Layer 7 of a small transformer language model trained on English Wikipedia (12 layers, counted from 0, width 96).
A neuron adds its activation times its output weights to the MLP's output. To switch it off is to set its activation to zero at one token and run the rest of the model.
A neuron's activation on a vector x is SiLU(gate . x) times (in . x), where the dot is the dot product.

Input weights of the MLP neurons that the questions are about. A number n stands for n times 0.0011.
n52 gate: 60 43 118 -89 -29 43 311 95 -34 219 -177 149 -102 -197 166 380 221 -110 -140 -101 -64 150 152 22 348 43 -10 -139 8 12 -398 14 22 -194 154 -162 -94 -157 7 -208 -18 -62 76 -194 72 22 81 -233 -130 -71 87 156 173 16 -130 -113 -154 273 95 95 63 -238 -337 15 98 -164 -63 53 -19 171 -7 -95 -138 -127 -117 203 -302 304 -190 -145 -88 -36 -210 -57 -197 151 -82 -55 -57 34 64 8 2 -215 -16 40
n63 gate: 195 -61 346 15 94 -1 45 207 -175 -13 131 -131 156 25 225 209 25 -172 51 -37 -22 -46 77 -136 191 82 -243 -29 -118 88 81 -102 170 157 67 233 -14 -26 -96 240 103 65 221 66 -30 -222 -141 -53 121 -34 -254 9 -162 -155 -12 -21 -143 174 328 75 -107 46 108 191 78 272 -33 -191 46 -42 -175 -92 154 162 -26 17 47 -64 57 305 134 78 105 -120 8 -132 -89 -8 167 39 109 100 51 83 185 24
n65 gate: 92 -157 66 81 -41 122 -332 233 87 -110 153 166 148 -86 113 -96 -146 35 -328 -25 -89 128 35 -137 -28 50 -45 -368 178 66 0 -69 -80 -162 -10 31 -36 305 -241 70 114 -32 -103 153 -60 -256 -137 68 -7 -94 -25 35 2 2 -181 18 -120 -81 168 -54 55 11 -59 24 -80 -26 -7 177 -67 -179 94 162 49 -169 -68 -99 -179 -107 -120 24 -39 -107 91 -77 -201 236 111 183 -137 -58 164 100 145 44 -15 10
n96 gate: -84 -102 -48 11 101 79 241 40 144 -34 139 -161 -42 169 171 -124 1 -73 -91 206 -83 -252 -59 -263 -126 21 139 -206 -309 194 -52 194 -27 -4 -234 -44 87 55 3 64 134 87 -123 16 75 205 -130 -98 -59 51 384 123 15 226 -154 77 165 -163 -40 -99 -114 -88 -71 -101 102 -37 121 99 175 -24 81 -105 -28 -170 -70 -5 -47 128 -120 -51 117 -92 186 -75 -187 169 -113 314 6 144 86 206 -45 11 -146 60
n97 gate: 47 -1 34 -57 58 183 -104 66 57 -64 -140 24 224 -68 -74 86 70 181 247 132 -143 127 52 36 77 -27 45 265 63 15 430 -212 35 89 28 -163 -200 334 3 80 157 -270 60 14 77 -105 168 272 272 -24 304 204 69 -144 -341 -131 6 -74 74 11 -144 30 -199 -227 20 114 30 123 -144 -220 -40 240 176 33 25 -196 80 -50 206 -87 -18 134 -241 64 -16 161 -47 -118 360 64 57 -282 -63 -16 -126 284
n111 gate: -1 126 291 3 -13 121 179 42 323 238 10 47 257 103 65 -6 -401 183 0 23 1 151 -22 -179 89 -210 -380 291 -23 103 -220 233 -12 95 214 -37 142 -154 -9 115 152 -91 -107 138 12 88 -71 -62 -194 -21 229 84 -210 196 73 -123 -71 7 -55 -12 -55 159 -270 82 -85 250 121 312 -69 -157 -68 -215 87 37 -91 -265 -25 -105 195 213 129 -155 -76 -12 126 -18 93 -68 111 -216 -158 -53 185 -55 -19 -23
n127 gate: -132 212 -51 -78 -234 -91 188 348 39 96 8 265 180 17 -122 -107 75 -18 23 36 -30 123 -154 -44 71 120 -4 -205 -160 234 -142 -150 -39 245 -158 3 40 11 39 14 89 6 182 -72 -183 147 39 41 92 -16 -78 123 -117 -86 -147 -118 -38 -305 99 -113 47 -104 29 33 63 63 59 42 -135 -279 -200 -75 116 -58 -107 -134 -146 -107 128 105 -88 -188 15 -141 70 247 -29 -87 -90 -32 18 76 -117 -55 -154 -65
n154 gate: 139 -29 44 -134 108 8 369 89 -52 -284 -7 -44 -201 91 -12 86 18 -318 181 71 -72 -36 -158 21 0 217 100 -69 13 -247 -67 -32 -37 42 91 124 174 -57 -200 268 166 247 236 121 -162 31 -26 178 -99 -323 -35 238 -168 -236 129 72 87 117 140 198 -46 -77 39 38 74 -11 18 -187 97 -40 199 -19 111 -39 21 -42 -26 42 -137 109 -215 312 -17 -69 -132 -59 24 75 -110 127 -196 192 79 -320 -99 40
n156 gate: 183 88 -55 132 54 -83 43 -41 223 -205 29 -6 1 69 -121 -61 -103 37 -295 -27 -127 -241 -71 -106 224 77 -81 59 -53 -128 94 -32 171 325 110 -38 54 123 87 159 -108 -53 -21 24 236 24 73 115 -53 -293 -49 -3 25 145 -97 -139 -257 93 152 -247 318 215 234 -156 127 -53 -127 234 266 -116 -337 -26 -273 -17 24 69 -87 -192 32 -29 -32 45 229 23 -144 102 -218 -58 -110 163 11 177 -48 -123 62 40
n174 gate: -77 85 -15 -66 26 115 -28 -86 -254 -110 -39 -94 33 -90 -259 -12 -57 78 -85 198 -202 -60 46 19 31 137 79 -44 100 89 15 34 56 58 -111 125 -61 148 241 -9 -71 51 -225 -159 88 144 38 84 -10 -71 234 -13 134 127 -74 -81 51 183 -112 4 30 261 -135 -22 233 -115 -16 -161 -240 -39 81 -125 67 138 148 -36 49 -127 245 20 -129 -24 -36 -47 26 -87 -101 -47 -152 138 111 -41 268 131 -68 111
n222 gate: 58 204 -14 141 -31 104 -256 122 194 -29 62 0 -101 29 -120 104 55 -95 -85 382 -49 -293 201 -42 89 -124 -234 154 -109 31 -126 103 -212 7 -236 87 -124 125 -152 -19 -62 -46 161 375 -148 -206 25 -26 -45 140 1 170 -140 152 11 -57 70 339 183 29 -182 238 -82 -369 -91 -42 -76 20 -57 -16 215 -59 -153 -174 -31 170 -51 158 109 224 87 -43 -39 93 -159 145 -186 102 92 35 -254 -42 129 -29 -138 270
n52 in: 79 2 -63 120 -40 -96 -72 107 181 137 87 43 -75 188 47 -83 89 8 281 17 -131 49 -252 -20 -281 -259 -79 -204 -405 -309 -106 136 -268 -102 89 -40 -16 25 52 -18 -18 152 -85 -69 122 -47 -107 9 -89 -161 27 325 162 -54 -10 -95 34 -277 51 245 249 -110 -173 25 18 99 47 93 130 302 21 -17 136 76 -149 121 -107 79 -156 102 -53 106 59 68 1 -149 147 132 177 -180 -8 72 -195 41 -29 187
n63 in: -73 -257 44 157 -3 -25 -6 144 -63 79 52 -60 106 -170 2 143 43 458 45 -99 -87 -188 -138 -180 128 18 22 -10 62 138 334 112 -103 -66 -113 -16 2 -352 172 -106 86 -359 225 59 34 61 150 154 -216 -93 -57 -233 -15 150 -250 -165 -13 -218 266 131 -46 169 138 142 -27 111 54 107 -109 -177 16 6 60 -293 -157 -118 -189 47 -122 -127 48 -49 -65 7 3 -156 138 198 131 -79 -188 -69 26 -210 107 149
n65 in: -99 115 -57 157 3 -37 -206 -203 -29 302 -33 148 16 53 39 92 -91 121 -22 -64 76 162 33 181 -20 4 -25 34 83 -36 173 218 323 -47 311 -302 141 2 9 -38 -80 139 51 -65 266 215 24 60 -25 -77 -59 -15 -60 9 91 -10 234 49 25 189 224 111 171 -111 56 -187 -66 -17 -247 75 5 -165 -97 123 -86 58 174 -259 198 -51 -231 199 -36 151 79 -42 -202 37 100 -47 43 145 114 100 124 90
n96 in: 59 25 170 65 59 187 164 12 -165 -76 -28 -158 -52 -85 1 91 -10 -179 192 -57 141 39 9 48 -66 -7 53 59 389 -136 216 -6 236 -238 -134 -154 -127 -56 -103 50 117 -240 186 140 202 -52 63 -7 -26 210 -77 366 234 75 -146 137 -135 -249 25 -44 61 -81 -176 -17 201 102 -47 307 -52 26 41 151 -38 96 187 -87 177 21 -75 86 -219 65 -243 -94 -207 -1 -353 -61 76 -221 127 -178 -249 123 32 71
n97 in: -122 46 -300 249 -95 -47 364 -318 -37 143 -163 -376 -58 -116 -48 -25 71 205 -51 -218 -124 118 132 80 -117 -40 233 149 -89 26 -141 96 69 -69 -97 9 -191 -49 -136 107 -32 71 29 40 21 60 364 187 75 -195 147 -57 -33 265 240 -7 6 -29 -143 -125 -49 -140 186 104 -88 139 111 11 -104 47 -89 -38 110 50 90 304 99 -334 3 321 40 -69 -59 -16 -14 281 81 -88 -58 -389 -193 -27 -132 -177 -53 119
n111 in: 172 168 353 -87 100 90 -7 13 107 -5 117 -104 234 110 -138 100 -311 87 -78 156 291 141 -257 -74 123 -256 -78 -53 20 -77 -170 102 154 229 155 131 -45 -31 134 -85 -195 117 -153 -107 -101 0 -76 279 -339 -209 164 -78 -87 -154 -208 54 168 34 56 45 -77 98 -175 341 184 -131 72 -81 247 -6 178 105 -106 -53 67 65 -247 241 -145 -3 -99 -135 108 -27 -80 -122 15 14 -109 225 -1 48 -166 122 -79 131
n127 in: 20 91 -7 -154 -17 47 106 -29 223 55 -22 -40 -167 -92 -131 -214 -3 -150 73 -127 100 18 391 87 -113 -40 118 10 -21 47 -50 53 11 -171 -19 45 -90 154 -19 -66 126 -52 59 -83 59 155 121 -110 8 -78 -55 -56 -1 -64 -47 46 -123 110 40 -13 -80 -167 -33 -54 -76 -119 153 -127 -147 -51 104 250 -190 -42 -22 33 194 93 59 -111 -140 129 12 34 -6 -151 -27 314 -93 219 65 43 -31 -3 85 84
n154 in: -20 -15 -131 133 -139 127 -78 -55 -30 -143 36 140 226 -2 50 187 -161 -19 125 10 86 94 -182 -26 117 15 76 36 5 214 186 25 -18 -68 -20 68 -13 -216 -42 -20 -249 -233 -221 -155 -113 -226 146 -159 54 112 28 111 90 131 -33 -19 4 -187 -106 -225 -62 15 -96 -159 -99 -34 91 105 84 -169 -32 -83 3 -74 -129 45 73 45 -81 79 -65 -93 -31 117 -8 217 -34 115 153 54 133 -46 -270 -162 67 43
n156 in: -15 -148 3 -401 16 71 -211 -48 -30 48 -8 101 -70 60 51 112 103 48 -96 -63 40 217 -257 -52 -52 -45 82 -203 -63 -63 187 -100 3 70 106 124 96 102 32 240 36 19 -35 -93 -42 -150 -46 -74 69 66 54 -312 42 -112 -109 -36 -190 189 210 109 37 12 5 -252 -94 60 -83 -21 31 -177 -344 43 -21 -14 19 222 19 58 -34 -15 195 18 170 -83 119 49 -87 -73 40 115 146 -86 -224 19 -46 35
n174 in: -223 75 140 75 14 102 -35 1 -236 -70 222 -261 120 115 -110 81 -34 -66 -47 75 59 -119 -12 -103 147 94 -71 149 -136 162 28 199 83 -2 -163 -41 129 -36 -193 115 -167 -136 130 72 161 32 28 89 -32 117 18 -58 67 125 18 -51 106 -8 -130 10 162 162 252 -88 -30 172 -162 -68 159 30 -67 7 -75 123 124 7 110 -227 -12 165 -27 -62 -123 -153 -134 -106 108 -17 188 59 192 83 45 -100 -29 72
n222 in: 184 -68 236 -78 13 137 -63 40 -332 -138 173 -95 -67 -17 88 170 92 89 -43 -60 -30 89 -270 54 -45 -50 72 -1 145 -164 -210 -136 -128 183 14 -96 -233 69 -61 111 100 51 17 27 -57 63 111 -15 -352 -29 -293 -85 -43 -80 168 240 -162 -284 311 -194 64 -171 305 48 307 -140 -114 216 -33 -176 -41 115 51 112 311 -178 -135 128 -103 66 7 87 -95 5 -58 -60 185 -63 -261 -107 -115 129 37 49 288 -161

Output weights of the MLP neurons that the questions are about. A number n stands for n times 0.0017.
n52: 59 -125 9 -102 133 -5 -161 175 -27 23 -178 35 -63 -50 106 -138 -280 16 19 170 260 84 -200 -94 79 296 129 145 -347 12 144 -32 -21 -185 -32 15 301 103 -46 -9 -4 -45 -276 6 92 61 -111 75 -137 154 -105 -123 141 13 31 -39 141 46 23 9 -67 74 25 -90 -100 121 38 68 -60 72 -9 57 45 216 97 -301 356 -147 141 237 5 -80 -36 2 9 57 -52 6 40 -47 -80 121 -275 144 -114 50
n63: 9 -94 -65 -103 393 29 1 59 254 59 -140 136 81 84 -27 210 10 45 45 -84 173 -103 -21 -184 -11 117 -241 -75 226 23 164 75 -267 -165 30 -9 31 -141 -49 -99 -206 -45 281 162 -45 -106 -101 -84 147 -29 -230 13 32 136 -30 -152 8 -102 21 -218 31 71 8 101 -185 76 -37 156 8 -114 -26 -151 118 -101 175 -102 -35 12 -141 -117 -92 -48 -178 -44 173 -67 352 85 62 257 191 46 255 -84 148 6
n65: 79 -48 -221 136 -306 63 -152 -157 -45 -184 -171 218 -44 65 -180 71 -232 87 8 -27 -64 -11 -239 -46 -159 -11 -129 109 104 1 4 107 -2 56 29 15 -45 -11 -115 128 30 115 223 -7 83 218 110 -106 72 186 169 142 -107 161 -75 62 72 -63 -26 91 31 -36 -175 215 -30 -38 -67 -37 -43 112 -30 -72 224 99 -176 -103 -129 40 109 58 -211 30 5 -33 -10 102 -92 230 -57 218 157 101 -57 -163 236 77
n96: 193 41 -44 -56 6 184 -4 170 -284 90 -255 157 -217 -102 18 -3 -112 -161 -129 96 250 176 -57 132 290 92 -386 -27 153 -93 66 -284 -27 122 -191 -193 -55 -91 52 262 -50 -121 -227 131 40 -18 105 123 140 30 -439 -47 144 -171 0 122 -101 -109 196 -75 107 -257 19 -175 -124 5 -147 202 116 -199 -352 5 -43 83 27 -296 -190 -70 -61 -88 -169 365 190 -40 52 -24 113 19 -73 -94 73 19 -271 -106 -9 211
n97: 177 201 -370 17 11 37 -55 261 208 114 95 322 49 -92 188 -66 70 -231 -285 213 118 25 1 -66 -125 92 252 63 -180 -230 146 103 -120 -241 15 -73 91 -61 -86 -239 185 -75 -116 31 -37 -7 -138 -20 -34 69 -244 145 -68 -118 76 142 39 1 143 -160 43 -67 26 -151 -110 -207 145 66 -275 22 38 -111 -15 -43 6 53 114 -115 -54 -16 -100 210 -57 -71 171 37 128 203 -99 -88 -110 214 -125 54 3 -53
n111: -98 -61 -88 -7 -40 -184 43 -153 12 -4 -191 9 231 57 -165 90 58 -18 -43 -59 22 49 -51 -83 62 -124 182 -19 -137 -171 -299 -36 -133 -125 -73 -246 -133 -155 -1 146 -66 70 -20 -99 -82 -1 10 -121 229 230 242 -123 462 -149 -67 171 -303 175 -63 72 106 50 3 -44 -287 -1 -167 -165 90 -2 -114 -192 -164 121 73 148 -16 -21 -170 33 -154 -82 -263 -100 144 -62 88 6 202 100 -15 51 -131 -45 38 -175
n127: -24 -270 155 141 288 241 -168 -163 -16 92 -5 -238 35 -24 179 -4 -20 96 7 -86 34 -6 89 98 21 14 170 209 34 -244 43 46 53 -87 48 -114 -120 8 -138 28 -146 151 -104 229 134 12 122 130 -173 319 262 -264 -19 -201 173 -133 210 259 -3 38 40 80 -65 167 142 3 -117 -168 241 201 61 2 -53 -127 38 -14 66 68 69 -9 285 -5 168 191 -124 -200 -49 -161 271 -7 -67 49 99 -106 -4 -56
n154: 5 -188 17 -15 -21 103 -18 -129 -33 23 -227 -65 83 249 25 21 9 -28 -64 0 -55 -240 -227 -290 72 -41 -335 118 46 82 144 -190 97 -82 -81 -19 -75 -85 146 116 -161 -156 192 207 -178 -66 118 -96 208 27 -142 165 -178 464 -19 21 -69 -253 77 -201 111 64 -28 -101 115 47 24 -171 119 -54 -64 24 23 -45 -73 115 33 43 3 179 -160 53 2 -180 34 137 20 123 -95 2 -90 -19 -257 162 -55 -87
n156: -115 3 -238 -262 142 -94 -110 -329 -75 196 -177 161 39 -211 118 0 -80 49 -24 17 26 -39 -144 -324 105 75 256 -182 128 7 121 230 35 38 237 -141 -45 15 89 -24 128 -5 1 -177 115 -192 42 -98 -75 52 17 -207 75 -14 161 -34 1 254 257 30 129 -65 -49 29 -39 193 101 -169 13 -148 -198 -126 -70 28 24 -33 209 3 119 7 372 0 75 -109 67 130 71 160 -22 112 -168 -110 9 -16 -20 134
n174: -20 2 -111 -200 -26 -16 -78 -59 -53 -33 28 92 -101 -145 -125 -214 -52 -9 40 239 -250 42 93 -6 -127 151 -76 43 183 131 -196 33 200 84 55 -64 -198 66 171 -75 -39 -89 -273 -53 -136 48 -138 98 -79 -40 375 310 187 -8 15 -26 0 -47 -108 -9 30 66 -242 155 277 66 28 -217 -342 -99 73 -105 167 26 -63 103 126 -67 234 -33 -151 -63 -19 105 24 93 -86 -71 -249 101 61 97 244 205 43 120
n222: -83 296 -211 180 -114 131 12 400 12 -85 -226 -365 -102 61 271 201 101 -38 170 211 -145 -98 15 264 39 -114 -404 -87 -205 -74 97 134 -22 116 -43 -88 -60 67 -86 73 -83 140 90 74 -123 -262 -8 160 15 171 -82 -118 -78 80 130 50 -83 20 99 31 -1 -61 35 -4 114 11 -115 199 146 6 91 -60 18 -272 -124 113 6 -164 -27 -190 -61 -104 -16 4 45 -152 -191 171 -119 -12 25 -3 -175 30 -93 -133

Each question names a token from some text and the token that comes next. It shows the vector x that enters the MLP there. A number n stands for n times 0.0065.

Then comes g, the gradient of the next token's log-probability with respect to the MLP's output, scaled to length 1. A neuron's effect is roughly proportional to its activation times (output weights . g). A number n stands for n times 0.00082.

" (or", then " 5"
x: -30 -66 -6 -64 -39 -10 91 210 73 34 140 -42 127 84 -20 -90 91 -33 27 -15 46 49 99 66 -83 -191 350 -31 -43 188 -70 113 64 -63 -41 68 -5 176 37 -12 -100 43 -63 -61 -38 2 -115 -90 54 -15 -11 31 93 -117 -30 -86 -44 -17 255 52 -10 26 59 -57 45 6 1 -158 -57 109 -63 2 -68 -83 149 -71 19 6 11 -138 -101 -17 73 183 109 -83 84 -77 1 -15 -1 -40 113 -6 -45 19
g: 281 75 200 94 -246 -49 -59 68 43 85 239 226 -36 -47 54 -134 -45 67 -165 -91 -79 44 -30 -152 20 -16 -66 10 26 121 125 -74 -83 -255 17 24 109 -7 13 -78 35 22 -28 -329 2 -287 -40 -12 105 49 11 -79 -118 165 -91 -181 82 -164 -183 100 -168 14 -75 -9 -66 -113 101 -135 86 -80 65 -27 -106 -94 108 195 -20 229 179 30 9 -52 -39 -253 79 84 116 3 -6 173 -247 213 -81 253 52 -45
Switching off which neuron hurts the next token most? n96

" there", then "a"
x: 30 20 103 -70 59 -60 -70 50 76 -32 55 118 44 187 -150 -13 7 68 134 -93 66 53 11 -3 -107 116 262 -60 -141 42 29 69 -108 37 73 31 93 109 101 34 -87 -39 -56 -105 50 -113 -33 -84 -57 129 93 -17 8 -91 68 -96 45 123 105 -77 -65 -23 -107 203 -31 4 49 108 -279 -2 98 118 -14 -5 70 97 -11 -165 124 28 37 86 -95 48 113 -54 40 -103 -276 -96 131 -28 -98 18 -150 -106
g: 21 110 111 17 -50 102 19 -41 74 67 98 -28 115 -19 20 280 0 -78 -123 -84 28 79 81 194 -63 269 -235 -44 -95 -16 205 -81 -54 92 187 -185 -120 160 -59 204 142 -76 -182 -23 14 19 4 27 2 -32 -20 -111 32 -184 -32 43 -108 47 110 -4 20 85 172 5 42 -92 -196 191 -85 -14 -82 13 143 -76 -138 35 -167 145 72 149 -33 185 407 -39 81 -132 147 -21 186 84 26 85 350 102 -27 -262
Switching off which neuron hurts the next token most? n174

" four", then " years"
x: -185 -16 102 -51 55 100 -43 191 71 -5 159 5 -133 33 -122 -118 74 9 106 -107 -159 -66 -50 -38 -74 -121 264 12 124 60 -64 143 -84 -7 17 2 -19 -58 88 18 -131 155 -10 -10 16 24 -151 11 -6 -60 106 17 -87 -260 120 75 -1 19 90 14 3 -101 85 30 6 -9 6 6 76 91 -57 20 -58 18 47 -15 -82 -51 -11 -62 -68 135 -164 164 -86 -34 86 -18 -109 -135 12 -82 76 -29 -87 -38
g: 23 -173 111 58 304 -52 127 -14 5 -43 97 161 -232 -195 -60 213 -111 209 -63 133 -9 -56 -32 -12 -76 89 -26 31 157 -144 -185 64 97 -11 177 0 76 9 -130 133 -154 31 -68 67 53 30 -189 -61 25 0 71 -117 -225 32 -8 44 142 116 7 -25 74 13 42 76 2 25 47 -68 -148 53 153 -179 150 229 55 23 -146 -324 -110 1 -183 175 -6 53 -144 -36 -19 -133 114 37 398 155 -166 224 66 -13
Switching off which neuron hurts the next token most? n154

"ab", then "ase"
x: -34 -49 -47 45 78 54 3 126 108 -15 46 2 17 98 126 201 48 118 -58 -172 81 -113 96 129 106 19 109 40 72 41 50 64 -48 29 -27 0 2 9 81 52 85 36 190 33 3 -34 -203 -59 -115 -127 -117 70 21 -51 16 -32 -51 -56 177 -12 -95 38 165 -52 -82 60 23 -40 -99 -172 77 -50 -90 12 49 163 72 -141 261 95 -74 51 -194 -16 61 -86 193 -49 -9 155 -74 -60 -20 235 -121 -15
g: 119 -112 -40 -57 97 -91 -30 -95 -65 72 -49 41 -166 242 -19 -119 5 -15 -68 159 -86 67 208 146 -67 -123 47 -5 4 -161 155 -37 82 -80 217 57 -271 -241 142 -237 96 -1 46 140 -39 64 -86 -96 -102 -84 -127 12 149 137 188 37 161 178 75 9 5 66 184 -176 -103 264 -217 353 163 48 -147 -39 -20 -194 8 10 -196 -39 -12 -104 90 -21 21 -208 -166 60 40 28 -121 0 103 -154 128 -84 109 -63
Switching off which neuron hurts the next token most? n63

"s,", then " t"
x: 5 -121 103 43 25 -28 5 202 76 -70 -20 16 72 -18 -86 -127 23 145 92 48 -87 -54 1 39 -60 -170 469 19 -25 -17 -19 -59 -26 89 71 77 83 4 106 -20 31 -5 93 -49 38 25 -80 10 77 -51 -12 97 35 -101 -35 18 -30 29 29 54 -146 -49 -136 18 46 55 25 -17 47 -25 44 177 -22 -68 95 0 18 71 74 -152 -217 16 -4 71 146 -87 58 -68 -79 58 140 -84 -4 -3 -13 59
g: -77 56 10 -13 23 42 54 56 -63 118 32 -53 149 307 80 20 133 153 -46 90 -20 164 77 -48 -21 -47 -142 -101 237 -21 136 116 -106 101 18 67 -92 -328 188 156 -185 267 -15 19 -10 243 131 68 -29 103 -224 -78 -55 54 63 -36 -35 -52 -128 36 -116 -122 2 18 26 -56 156 -137 65 185 53 -98 -110 -28 121 -147 -89 -18 160 -94 -74 150 371 110 75 280 -113 75 6 66 -240 60 239 17 71 15
Switching off which neuron hurts the next token most? n97

"1", then ".9%"
x: -214 -48 -31 248 -2 127 -129 191 133 53 11 -62 -132 -68 28 -134 73 77 -20 -4 39 -8 47 77 15 -190 21 -87 224 -18 -64 85 101 -37 -47 198 101 97 56 -72 -124 195 -123 -132 46 -172 -46 16 -41 -57 -77 48 136 25 117 -127 -18 14 94 103 15 76 94 -62 31 20 60 -124 32 24 -55 -21 -77 -94 -7 57 -137 -85 -39 -101 70 114 100 125 83 -40 118 -16 -112 -102 109 -87 -3 51 25 -55
g: -40 36 -33 80 72 157 116 -53 174 -55 50 105 29 60 85 128 28 -40 -55 204 -38 88 -156 -44 155 78 27 -40 80 -75 -11 55 -218 156 178 -8 -165 226 -81 227 47 60 3 70 -171 32 -17 -318 21 44 201 18 92 62 92 160 41 -290 139 -83 110 125 -144 59 155 33 -233 -118 -39 15 69 -75 -153 21 41 -115 -206 -116 -388 100 -43 -94 35 -22 104 -153 148 -170 -4 -178 16 -181 -72 -43 141 199
Switching off which neuron hurts the next token most? n65

" f", then "ell"
x: -130 -14 6 -102 0 2 -92 170 -117 16 -29 -67 -77 -43 -51 -23 4 -71 -94 129 -63 -61 82 -24 43 22 208 -2 44 114 31 119 -46 74 -59 90 -65 35 195 94 -128 -49 -71 15 103 112 -145 -73 16 52 167 -91 113 -84 31 119 22 159 56 49 -10 106 86 32 -3 103 -28 -60 -104 -136 82 11 -63 -40 75 -127 30 -107 164 41 -217 37 -31 -10 37 16 -16 -4 -85 -37 222 32 -56 161 -268 -125
g: -17 62 57 110 28 -136 131 -72 227 -60 68 118 -19 -71 89 27 -12 309 -101 170 -93 92 -114 78 -1 185 -109 -66 -62 -2 -95 -58 -11 -47 -46 195 -39 -300 81 -10 -5 174 191 109 -121 13 -5 -116 34 -161 68 -131 47 112 19 260 40 -54 -137 -141 302 81 -21 278 39 -9 -5 -17 -76 -134 39 -163 36 104 84 178 105 -84 22 -119 11 -407 79 -116 57 -187 81 -75 213 73 -54 149 -96 13 97 -191
Switching off which neuron hurts the next token most? n174

" Eng", then "ag"
x: -256 89 95 -65 109 12 -92 19 41 33 163 -8 116 -15 97 -52 147 71 -46 -172 -143 20 -53 126 -68 -19 80 -46 37 7 -55 103 -164 -59 -12 56 58 -43 81 6 -97 10 -34 138 35 7 56 -142 -45 -4 85 18 151 -293 -21 170 -174 -72 -22 -23 33 56 -15 37 -82 14 126 21 131 -7 -73 45 -52 -98 -30 -50 -86 -15 5 -167 -70 -37 97 -41 88 -169 98 -12 79 -131 122 -22 51 110 -100 -143
g: -2 -322 54 133 41 17 -75 64 -128 -84 -57 31 101 142 -12 188 150 -272 -33 26 -161 150 -80 -189 -35 40 -130 -257 -273 223 55 -94 -142 42 139 -223 -3 79 66 152 20 27 110 -84 38 12 -74 27 57 107 61 -84 108 4 36 -22 -149 31 77 52 347 -59 37 89 52 -254 -203 100 -122 -32 -118 86 -133 -239 -157 -99 -117 116 -31 -108 86 33 163 -229 138 62 -24 178 109 22 48 148 29 -31 2 58
Which neuron, switched off, raises the next token's probability most? n65

"\n", then "==D"
x: -60 87 -53 -52 0 -16 28 214 83 49 53 25 164 -55 -138 56 115 113 -121 132 6 23 72 18 70 -180 335 -14 39 -71 143 5 -42 -51 65 -59 64 -14 -6 -97 -62 -48 0 -52 -79 -11 4 -31 -11 -79 186 -54 2 -230 1 -25 -48 51 36 -8 76 118 89 65 -47 -30 90 88 -41 -7 46 56 3 -25 28 -13 66 -148 50 -70 9 14 -91 72 -14 -10 49 -118 -135 -153 18 -87 113 30 -112 -131
g: 211 11 -98 -245 167 -39 134 -24 157 -148 -286 -19 -102 191 108 -123 18 -4 61 -19 -2 78 -26 -61 41 89 11 7 -204 -134 43 3 -58 270 18 -195 124 -12 104 56 67 206 163 168 -93 -250 -183 -46 -176 -22 4 -227 5 -80 142 -199 68 13 -26 54 78 -56 77 -35 -2 -316 97 20 -54 -192 -16 27 -94 -154 -43 199 -154 -21 -8 -179 19 0 64 41 -194 -7 25 -24 56 63 -347 -131 17 -50 -86 172
Switching off which neuron hurts the next token most? n174

" Street", then " in"
x: -283 -7 56 -113 -34 -120 -162 -7 59 -49 133 -13 -189 -73 -88 -118 55 -22 -16 -182 -3 22 -17 -42 -58 10 390 -133 126 36 -18 23 -70 119 32 -82 3 1 29 -49 -39 3 -94 2 68 52 -23 -114 146 100 87 3 -52 -152 -20 15 -5 -86 110 -80 -54 6 -92 41 -103 62 -24 87 -95 -147 -139 66 -32 51 -32 90 141 -24 163 -128 -33 128 -158 60 25 72 21 -49 -99 -12 46 -17 -87 50 -140 10
g: -108 66 -100 124 240 86 59 131 -52 -11 61 182 -199 21 72 -65 -90 121 -194 59 44 98 88 10 -181 -186 -43 105 62 -81 53 16 3 257 216 97 -120 432 -53 -5 -61 -52 -117 17 -170 -227 -200 -84 -244 22 -23 -122 -18 -40 -160 90 62 -191 170 83 -24 2 -67 -169 -236 -50 -66 -133 -63 -200 166 5 57 219 -184 -99 -6 -132 -16 -159 -45 16 -87 -69 -78 16 78 -70 25 -45 37 80 -154 0 -126 164
Which neuron, switched off, raises the next token's probability most? n127

"ities", then " composed"
x: 42 15 33 14 -91 -1 132 141 154 -71 52 67 -152 -152 -66 15 85 128 33 -113 71 -28 32 -18 -70 7 381 1 85 1 71 114 -51 72 -6 24 92 -30 158 -59 70 -54 26 -111 -7 30 -127 -1 -171 -22 -37 79 10 -120 95 -59 -17 14 152 28 -71 -40 -155 -19 47 50 -77 -7 -52 -37 -65 56 -57 18 10 101 122 -39 192 60 -129 -15 -137 206 89 -105 44 -5 -104 -10 -13 -96 -223 18 -30 66
g: -47 96 24 -79 -98 11 -23 42 -15 -68 40 27 -101 158 -90 -30 -200 19 38 -149 16 30 -33 -116 -95 -312 -69 -5 -117 34 -93 -56 87 -19 35 70 41 155 -185 -108 122 -106 137 -67 -125 95 -132 143 -53 174 -105 114 114 184 -277 142 194 -28 -107 -74 112 -206 -185 107 60 -32 184 -243 204 192 107 -114 153 66 -37 -28 144 222 1 -202 7 54 -81 108 208 -6 58 53 -2 -18 -419 -22 177 -10 -55 -108
Switching off which neuron hurts the next token most? n96

"n", then "ok"
x: -6 25 53 102 -21 47 -212 28 47 -89 -136 -97 -31 76 45 34 76 18 -48 -133 187 -11 68 -25 -27 -12 231 49 -16 78 79 16 -195 65 132 158 -85 -122 -100 -57 73 3 42 55 -17 -9 -176 -3 -33 -80 -160 -66 20 39 -3 -82 -73 -56 255 138 -26 -7 -50 106 -105 -7 -50 -37 -172 -8 -76 146 1 94 116 95 73 -260 -23 -148 88 -55 127 2 137 -94 61 -67 -151 14 123 61 -95 63 18 56
g: 83 107 -98 211 438 101 -169 33 -16 93 -349 -89 139 114 24 -7 141 -51 -138 31 -86 137 -41 -47 33 33 -81 -7 268 124 -2 -47 -105 -64 -280 11 -7 43 -40 -45 69 -33 -181 -51 -119 242 -66 148 139 59 24 -50 -10 49 39 12 3 79 -218 33 90 152 163 90 43 -12 -62 26 -45 19 -159 -119 -25 -15 -98 65 109 -346 -101 -107 72 154 1 208 175 -29 258 53 46 -65 -26 80 104 -108 -15 -155
Switching off which neuron hurts the next token most? n63